Layer 5 of a small transformer language model trained on English Wikipedia (13 layers, counted from 0, width 128).
A neuron's activation on a vector x is SiLU(gate . x) times (in . x), where the dot is the dot product.
The model reads these tokens: " Cha" "bert" "." " In" " a" " series" "," " F" "O" "K" "U" "S"

The vector x that enters this layer's MLP at each token. A number n stands for n times 0.045.
0 " Cha": -60 3 16 17 -19 -7 22 -12 -7 9 12 -27 -12 -9 -40 18 -19 -14 -27 4 -14 34 -38 15 -5 6 22 -26 -7 -3 35 22 46 -8 -7 40 24 49 27 -6 30 10 17 -20 21 -16 -15 20 -39 21 -3 -42 34 -15 -30 -14 -6 5 40 47 -2 15 -11 -20 -6 19 25 13 -11 -14 -1 17 -21 30 8 46 1 -9 11 24 1 11 43 -58 16 6 -10 9 4 29 5 -12 16 13 28 -15 -8 -25 -21 -9 56 25 11 25 17 -17 -3 -6 3 15 -3 -28 -2 6 24 -3 26 24 -28 -17 6 -32 -6 1 13 -36 -35 -27
1 "bert": -27 2 32 -36 -18 -25 29 -1 -20 -3 -4 -27 30 -10 -30 -24 -5 -24 -25 -30 -6 34 -46 -14 -13 23 33 25 2 36 39 -14 57 -2 20 40 1 32 23 7 21 -3 11 -5 12 -19 -13 24 -61 -23 8 -20 11 2 -15 -5 -19 25 36 28 -5 0 2 -1 22 7 16 18 -9 -20 31 48 3 -5 16 -5 -21 11 16 36 24 26 18 3 22 -6 14 40 36 10 -1 5 38 11 5 -30 21 -3 -35 12 13 13 27 -23 5 -13 27 -11 -6 20 -32 17 -15 0 -15 4 11 -2 -14 -22 -7 -19 33 -8 -2 -23 -22 -9
2 ".": -47 22 19 -10 -35 -10 22 -3 25 -10 -1 -18 -23 15 2 28 -19 -18 -11 -5 17 -11 -45 -16 -11 1 18 38 -8 30 6 -13 -3 -12 20 42 34 46 27 -32 35 -1 20 -10 11 -4 -15 -2 -20 -9 -8 -17 35 6 -6 20 -7 -2 52 44 -8 15 -17 -13 -5 1 14 18 -4 -13 15 31 11 31 19 5 -11 1 -19 57 13 11 3 22 15 -7 3 31 13 42 9 -8 36 15 13 -25 -3 13 -11 -29 6 2 7 15 31 -28 16 -10 -16 32 -18 11 -3 4 -56 -44 22 -13 -1 14 -1 -13 12 -23 6 -24 -7 -10
3 " In": -31 51 6 -10 -14 -16 15 15 -3 9 24 -32 -13 -20 11 12 -2 -29 2 -17 5 8 -21 -20 -21 -17 25 -4 -1 -14 -2 13 5 -7 6 67 25 29 24 -11 -5 -44 12 -17 15 -11 -18 10 -62 18 0 -26 31 22 -21 2 -8 -1 56 24 36 35 -8 21 -8 -8 2 23 1 3 33 12 -6 41 3 -8 -14 19 -9 37 -15 38 21 -10 -21 2 27 5 3 59 -12 -9 32 -5 31 1 -27 -6 -17 -5 50 37 16 -7 2 -28 -5 -15 36 36 -6 -27 -10 4 -11 -24 -10 8 1 4 29 -22 14 -34 17 10 -6 -21
4 " a": -40 54 15 -35 -12 13 12 5 9 -17 4 -28 -5 -21 -2 13 -5 -3 -10 -15 12 23 0 -25 -26 -3 -2 2 -3 -5 30 8 -18 8 -1 94 3 83 37 -7 16 -32 21 -30 4 -22 -20 1 -37 6 23 -36 -13 1 -5 21 9 -26 48 24 28 -16 -3 11 -14 -6 21 10 8 -16 -1 1 19 47 0 13 -9 14 -18 28 3 9 22 5 24 17 7 31 -22 57 -9 -8 10 -2 9 -20 -15 18 -28 -30 7 -6 29 29 34 -35 7 -19 -4 28 -6 14 -6 2 8 -20 31 -14 11 -3 0 -8 18 -8 -11 8 1 -39
5 " series": -20 20 38 4 -14 -21 1 24 16 5 3 -21 13 -21 6 -7 -20 -44 20 -37 1 19 -41 -17 -28 25 12 12 -6 18 13 7 26 -17 4 42 -1 0 35 -1 19 -4 51 -15 18 -13 -28 33 -46 -10 8 0 29 24 11 4 0 10 43 31 35 5 -5 -6 -1 11 36 1 3 -15 0 39 10 32 -17 -7 -14 -17 18 29 -17 54 -17 8 16 -18 7 31 -12 16 20 -31 32 22 4 -10 -44 6 -45 -33 -6 11 15 8 -19 -14 14 -1 -2 -3 -26 32 -19 -11 -42 -4 39 8 -26 5 17 -4 -10 -13 5 -9 -1 -48
6 ",": -23 30 18 -4 -27 21 2 13 -3 -7 9 -13 -34 9 -4 11 -43 -37 -5 2 2 5 -26 -19 -23 -2 9 57 19 -5 3 -14 -10 -20 7 61 -4 17 48 -6 37 -7 18 -13 16 6 -27 -5 -20 17 -12 -40 37 17 9 30 -5 -5 70 36 9 10 -12 13 5 2 12 17 5 -9 11 10 15 16 -11 -6 -13 4 -7 65 8 21 10 -12 -10 19 18 46 6 29 1 -11 18 21 7 -9 -22 13 -3 -13 20 12 28 11 29 -23 33 -6 -21 22 -25 19 -2 -1 -43 -27 18 14 6 8 -8 -6 8 -13 -14 -5 13 -15
7 " F": -24 30 -4 -14 -6 -40 32 16 17 -32 -1 -8 -3 4 -20 12 -33 -22 19 -35 0 1 -56 5 -14 -13 16 1 5 15 10 4 22 40 -19 52 52 59 30 9 3 -13 31 -17 -7 4 -31 21 -55 9 -2 -15 9 11 -12 -13 -27 -3 32 2 34 12 -4 7 12 -1 6 5 -3 3 11 -5 20 28 14 -18 -14 -16 6 11 9 52 12 -44 40 -49 12 34 19 36 -37 -13 1 17 20 -12 -48 -13 -26 -30 30 37 17 -9 12 -22 31 2 -35 5 -33 -23 -23 2 2 -15 24 19 -25 4 4 -11 -3 -23 12 3 -19 -17
8 "O": -22 55 18 -1 -6 -41 42 27 39 -29 26 2 4 -5 -24 -15 -35 -4 6 -44 -21 -2 -10 -14 -50 30 10 -7 -11 1 18 17 14 27 -13 43 28 26 11 -14 13 -10 31 -20 1 -6 -22 24 -31 -4 17 -12 4 -15 2 18 -3 -2 51 56 -8 -5 -11 10 7 15 42 -1 -2 3 20 11 26 9 2 12 21 11 16 0 9 -7 4 7 4 -7 -21 54 -2 -1 -17 -19 -2 13 -2 -17 7 -1 -17 -51 33 9 -42 2 25 -3 30 -11 26 27 -3 -20 -14 -2 -21 -3 9 53 -33 20 8 -2 -17 -20 52 8 -40 -41
9 "K": -54 49 10 -29 -19 11 45 20 22 -51 6 -8 -8 -20 -55 12 -37 -27 23 -37 -6 15 -34 -3 -40 42 -14 -7 17 6 -4 12 27 -16 -3 8 34 45 24 -15 1 -17 39 0 16 2 -15 29 -39 -4 -10 -4 8 14 -1 10 -29 30 30 8 -13 -13 3 -6 12 17 24 18 -5 -39 13 22 19 34 15 -1 -7 26 20 9 -12 6 11 12 16 8 -23 61 1 6 -34 -12 41 1 4 -25 0 15 -22 -42 6 29 -3 5 11 2 32 -28 3 17 -21 -15 -16 15 -8 -10 28 30 -22 -17 -9 1 -3 -32 12 -32 -18 -25
10 "U": -62 19 15 -17 -43 -36 49 35 19 -31 17 -25 6 -2 -37 21 -11 -29 0 -57 -30 -4 -48 -9 -46 20 22 -4 -5 -15 -21 5 2 1 2 28 16 33 10 -8 16 -3 26 2 20 25 -33 28 -26 2 31 -16 -5 4 0 1 -8 12 43 13 -25 -12 -12 -17 20 19 34 6 -44 -25 17 12 15 15 7 1 33 24 19 3 1 -13 2 7 8 13 -43 50 -3 2 -27 -30 19 16 12 -21 -4 20 -14 -50 7 7 -5 -4 20 5 5 -32 27 8 -8 -53 -10 10 -8 -10 -1 2 -37 -7 -23 -15 4 -21 23 -7 -9 -16
11 "S": -33 40 1 -15 -32 -23 56 19 11 -16 30 -24 30 -9 -67 -5 -36 -45 7 -35 -8 35 -13 -8 -42 26 -17 4 24 -5 5 18 -19 -16 9 27 18 27 18 -8 1 -24 34 -17 -4 -4 -35 31 -6 -22 16 11 -4 -5 0 9 -27 12 38 28 -22 -6 9 -17 1 5 27 17 -19 -2 15 30 29 35 17 -18 13 5 19 10 9 12 2 13 15 27 -45 30 -12 10 3 -25 41 7 35 -22 -1 21 -14 -47 13 39 20 -13 -2 1 23 -6 -3 12 -10 -8 -11 34 -12 -19 14 28 -33 11 -20 -15 -7 -10 25 4 -9 -31

Each question shows the input weights of one neuron of the MLP. A number n stands for n times 0.013.

n241 gate: -4 -4 -1 11 -5 0 -14 -4 -8 -16 2 27 25 16 21 -4 24 5 -23 -9 -20 -4 37 1 5 -23 -13 3 28 7 20 -16 -29 2 -15 -1 26 -4 -10 -23 -26 8 15 -11 35 16 -10 -36 13 -20 -11 4 0 14 -31 -14 6 -11 3 30 6 32 -13 10 -20 11 28 9 1 -21 23 -16 -5 5 -10 45 8 7 -11 51 11 12 -11 4 -7 -17 -19 11 21 -6 -2 -4 -5 -6 -8 -17 -14 17 11 -6 -17 -31 -1 17 -14 -13 24 5 3 -13 -2 20 -8 -18 15 -8 29 9 -4 -22 -1 -17 26 7 51 14 34 -1
n241 in: 11 -31 -54 6 -8 -4 10 3 -50 9 6 -17 2 -6 -1 1 -6 29 3 -17 38 -12 0 -3 29 18 -14 5 -2 24 -6 28 -6 20 -12 0 3 21 -4 -14 31 10 -23 18 -19 -2 -6 2 -13 -3 -41 5 3 11 -23 -26 42 -23 21 8 1 18 1 11 23 2 25 14 5 21 10 -27 -25 -4 15 17 19 -23 17 23 10 3 -31 13 -14 -28 -10 23 -9 23 -26 -10 -2 23 0 17 -4 15 5 12 20 -7 -8 11 -1 -4 7 -9 16 9 1 24 -14 13 21 10 6 -5 6 3 4 -14 -5 -19 28 20 -2 -40
Which token does this neuron like most? 2 "."

n179 gate: -18 1 12 -7 -21 -15 7 3 -9 -4 -17 24 -2 -10 -13 10 -31 -15 -6 1 -20 1 5 0 30 -12 4 -3 -7 -9 -18 17 -22 23 7 -2 -11 -24 5 26 -19 14 -11 -2 -2 5 11 16 34 3 -16 6 31 8 0 10 35 19 23 2 4 -38 -63 -13 -15 -20 -33 -15 5 -4 -19 13 -31 27 -15 37 14 -9 29 -47 20 18 -12 -7 36 10 22 -13 4 8 -9 -24 -18 -12 5 7 -4 9 9 -8 -6 6 -16 -11 7 7 -13 6 16 13 2 -3 2 -23 -24 20 21 24 13 -6 -29 -9 30 19 -25 -25 -17 1
n179 in: -29 0 -38 -32 -6 5 18 -7 -1 5 8 -31 11 -4 2 -3 18 -9 16 11 19 27 -8 -7 15 0 -4 -20 30 -3 -6 16 -13 3 36 -2 -4 -15 7 13 -12 -12 17 12 17 4 -22 -13 -49 -7 -10 1 -24 1 5 2 17 -3 8 17 31 0 -46 -3 21 8 -14 -16 -13 -6 -7 -25 4 -28 14 -18 -13 10 14 38 -55 -42 18 15 -5 12 -8 -7 -22 -10 -25 10 22 -20 -10 -15 -19 33 14 13 -20 10 19 1 -14 1 -7 28 1 -21 -6 10 -10 -15 0 14 -26 30 -12 -13 -12 -46 8 32 17 16 38 0
Which token does this neuron like most? 8 "O"

n145 gate: 14 24 21 23 7 23 1 10 2 -1 -27 -4 6 -9 4 16 -17 -11 0 -15 21 9 9 3 -15 -7 14 19 9 -23 -10 -5 4 1 -11 -35 -26 20 -34 -22 8 -5 -1 -6 -2 -28 24 4 39 -3 3 -3 -13 -10 -1 -38 29 8 2 3 21 17 -6 14 13 3 19 18 4 -9 2 -9 10 -21 12 2 14 9 10 17 -14 0 11 5 -6 17 5 -20 -42 10 7 -34 -14 27 14 -9 -4 -19 27 -16 23 20 -37 39 -36 -16 23 17 -4 -22 -22 2 -3 6 -37 27 15 28 3 15 7 -34 -2 21 13 -19 -9 11
n145 in: 20 -9 -2 11 5 36 -8 5 -23 15 -20 -29 6 16 -10 -13 4 -41 -12 -22 15 -15 -36 -7 3 6 14 -9 36 22 -32 -22 0 12 -8 21 -38 23 -3 -1 -16 2 8 -26 -6 -14 -10 -18 -43 -22 -35 -6 13 14 19 -4 28 21 -4 -7 20 -28 -25 12 1 -3 2 -8 0 -9 -17 13 -5 -13 3 42 10 7 26 3 12 0 18 -13 0 13 12 4 -8 -5 39 10 7 9 -16 -19 -16 22 14 -41 -2 -11 16 24 1 18 10 -26 -45 19 16 22 26 3 -14 16 4 19 5 13 24 -3 0 23 2 1 24 3
Its two highest activations, in order, are on tokens 5 " series", 6 ","

n141 gate: 0 5 17 10 6 -16 -28 19 -23 25 -18 17 -15 24 -10 22 -32 3 8 -19 -1 -1 22 -19 -6 4 1 -13 -11 -13 12 16 -2 -21 9 -31 -7 21 -7 45 -14 7 -9 -18 -8 -2 8 9 42 6 3 -23 9 9 -4 2 21 9 -48 31 33 22 -16 -28 -24 9 -9 14 3 17 4 22 -15 -8 -9 -30 2 30 -12 37 24 -10 -1 -30 29 15 13 -45 -19 -17 -24 1 -20 -20 -23 -29 -20 36 4 -15 -12 7 23 -1 -3 12 -4 10 -33 -25 -1 -28 -1 0 12 -7 17 -6 -2 -3 -34 -17 -8 -7 -11 -30 2 -2
n141 in: 32 14 -30 -10 27 20 -15 -11 -15 17 -28 -1 6 5 -2 -15 1 17 -34 -9 9 -13 20 7 3 -29 21 -6 -27 -30 6 39 33 -8 -12 16 29 -2 -12 19 18 -14 -9 3 24 13 -2 8 6 -17 31 29 6 22 48 1 -3 0 -23 46 30 23 -23 -23 12 63 -32 -14 10 18 18 2 -18 14 -18 -8 9 3 3 -6 5 8 -22 -8 23 -3 -10 5 -1 2 -1 -13 -15 -26 -5 2 9 33 0 -30 -14 -12 -2 14 11 -4 -16 2 -7 -6 10 -45 22 17 21 18 12 5 14 -8 -24 -10 7 -16 -1 -13 -4 4
Which token does this neuron like most? 6 ","

n2 gate: 24 -1 49 -4 -1 21 8 26 -15 6 -7 4 19 -11 -14 13 -12 27 -20 -10 -1 -17 -11 -22 6 6 -12 22 -25 -32 13 -37 -8 -18 -13 -21 24 6 -25 9 -4 11 3 -30 46 -12 -4 35 6 11 -25 16 36 -14 9 -17 1 -9 0 13 -12 14 -8 -25 -31 8 7 49 -13 31 24 -9 3 -31 11 36 -21 -3 -17 0 29 -26 -31 -19 -37 19 7 -10 -6 48 25 1 47 13 10 -1 42 -31 -16 11 -39 1 16 4 -5 -9 -8 -47 -7 11 -14 16 19 -15 -25 31 3 30 29 -34 4 -9 4 1 -44 1 -11 3
n2 in: -4 -1 37 27 -26 57 5 13 -23 30 -13 9 -7 -53 -12 39 8 -4 -15 12 28 -14 11 19 40 3 -20 28 20 -26 34 6 1 3 -2 34 28 33 -12 -30 -39 14 -18 -1 25 -8 -19 20 -28 -38 1 24 27 -9 19 -3 -4 19 22 -19 -25 35 17 -20 -25 -4 22 2 -40 2 -21 -14 24 -36 -2 21 9 11 5 24 10 -31 44 -27 1 -31 29 -30 22 12 32 -31 18 -26 55 17 25 -8 -19 -19 -28 -33 6 4 32 5 51 -35 10 13 -7 -33 -16 -21 -29 17 -6 19 21 -5 24 -12 -5 15 -50 -4 -16 35
On which token does it fire most, and how strongly? 2 ".", at about 15

n15 gate: 2 -5 5 -15 7 -11 4 32 9 -5 -7 15 -16 8 1 -9 10 25 34 21 23 -2 -1 24 -17 -3 -15 49 4 -2 -22 -21 15 21 11 -22 4 -9 -5 23 7 12 11 -4 14 16 1 -36 25 32 16 25 -3 -7 -34 20 26 32 -11 -9 20 29 8 18 -32 24 10 24 -1 -41 12 -31 7 7 24 -21 -19 -25 -7 -3 -25 -9 13 25 13 -17 7 0 -20 31 -29 17 -28 30 -10 28 -14 -11 -13 -14 -26 -6 -1 23 -33 -2 8 28 12 12 11 -8 -37 20 10 -18 -8 18 -10 14 13 10 22 12 44 -12 -16 6
n15 in: 6 -45 -5 -7 -8 18 -8 43 2 -16 -13 8 -10 -7 13 0 -10 -15 -1 6 -14 -14 -16 -6 -13 5 15 -8 -4 -25 7 -9 1 0 -4 -17 30 14 -27 1 17 -17 -1 -2 8 -19 -8 13 40 14 14 -43 38 19 -25 -9 28 38 11 -27 -5 15 -5 20 -11 -9 -7 2 14 -45 -16 -11 2 -13 -13 12 -5 -23 19 19 17 24 -7 13 30 9 8 -17 -36 34 -41 35 2 -18 5 17 -15 1 -1 1 -35 -7 34 34 -36 16 -23 -7 -19 1 9 -15 -19 39 5 2 19 -11 -17 42 -1 6 -15 2 22 2 -14 17
Which token does this neuron like most? 7 " F"

n151 gate: 11 1 -61 31 -9 -23 34 -1 13 -20 5 -23 -12 -19 2 -27 -1 4 11 33 -9 -19 -20 2 -22 -22 -15 21 0 8 23 -19 -11 -12 12 25 5 6 -15 4 7 12 -20 -6 18 -11 15 19 38 -26 -7 12 3 -19 -9 21 -22 20 8 6 -4 -4 -7 -23 -6 20 -14 -27 -36 -17 -14 22 2 -41 33 -17 10 -10 -21 -2 -30 6 -2 19 6 23 23 -14 -14 24 1 -26 -19 12 3 -9 -22 -33 -22 -24 6 -7 7 17 -21 -4 -10 5 -10 -1 27 3 36 1 -15 6 0 1 1 13 26 -8 5 -8 0 17 -6 22
n151 in: 38 -4 -10 -1 -9 27 -17 9 19 -17 12 -11 12 1 -9 20 -5 -26 -16 -10 14 8 -19 -45 -23 8 2 7 -30 18 13 33 -1 1 -33 1 -15 24 -8 -21 -24 -15 75 3 -7 18 2 -8 -11 24 14 10 -1 -4 3 -36 4 -1 -11 -25 -9 11 -4 -2 6 -12 5 -29 16 14 -25 -18 14 -28 -1 -6 -7 1 23 -2 15 3 -20 9 16 -15 -4 -13 -4 26 10 -13 -16 1 -19 13 -19 27 5 -12 32 7 -3 8 -22 -8 -27 8 44 8 38 30 -29 1 -7 -18 -9 10 3 -13 -20 12 13 -5 29 10 33 22
Which token does this neuron like most? 11 "S"

n150 gate: -12 5 17 -39 -19 -9 -15 23 -5 14 4 13 9 9 4 1 -31 -9 6 -14 13 -8 19 -1 -24 -24 15 -9 -8 -12 22 15 14 2 10 -34 -16 5 -17 -4 -39 4 10 -10 29 12 18 14 13 3 -29 44 2 25 -21 5 18 0 1 -35 -17 -3 -8 -16 2 12 -12 -14 10 20 31 -11 -9 8 -29 -26 11 12 0 -6 3 -6 1 -11 22 -3 -13 12 -12 10 11 -19 5 31 -23 15 -12 -13 31 9 18 2 18 21 -24 12 -3 -7 18 5 9 -15 25 5 -6 -16 18 15 2 -10 31 33 -6 -35 19 24 -4 -17
n150 in: 5 -6 16 23 10 4 13 -12 -3 -24 3 -9 -10 -34 -3 -2 34 13 15 4 -7 -6 4 9 9 23 4 1 5 19 -1 -4 -38 -17 -2 15 37 -10 27 37 22 -10 13 -7 6 -3 -3 -5 5 -5 37 -7 17 35 -7 13 -29 -6 -3 4 -2 -20 -13 -4 1 -1 25 -1 10 -14 -25 27 6 -35 12 -11 23 -1 -5 -2 -12 36 -9 12 -25 12 -16 -33 8 7 -51 1 -24 3 14 -22 8 18 -27 -32 -11 -6 -3 -2 20 -11 -13 -8 -31 -19 13 -15 -10 -3 20 38 10 6 1 -6 -32 17 19 -6 12 -8 12 34
Which token does this neuron like most? 10 "U"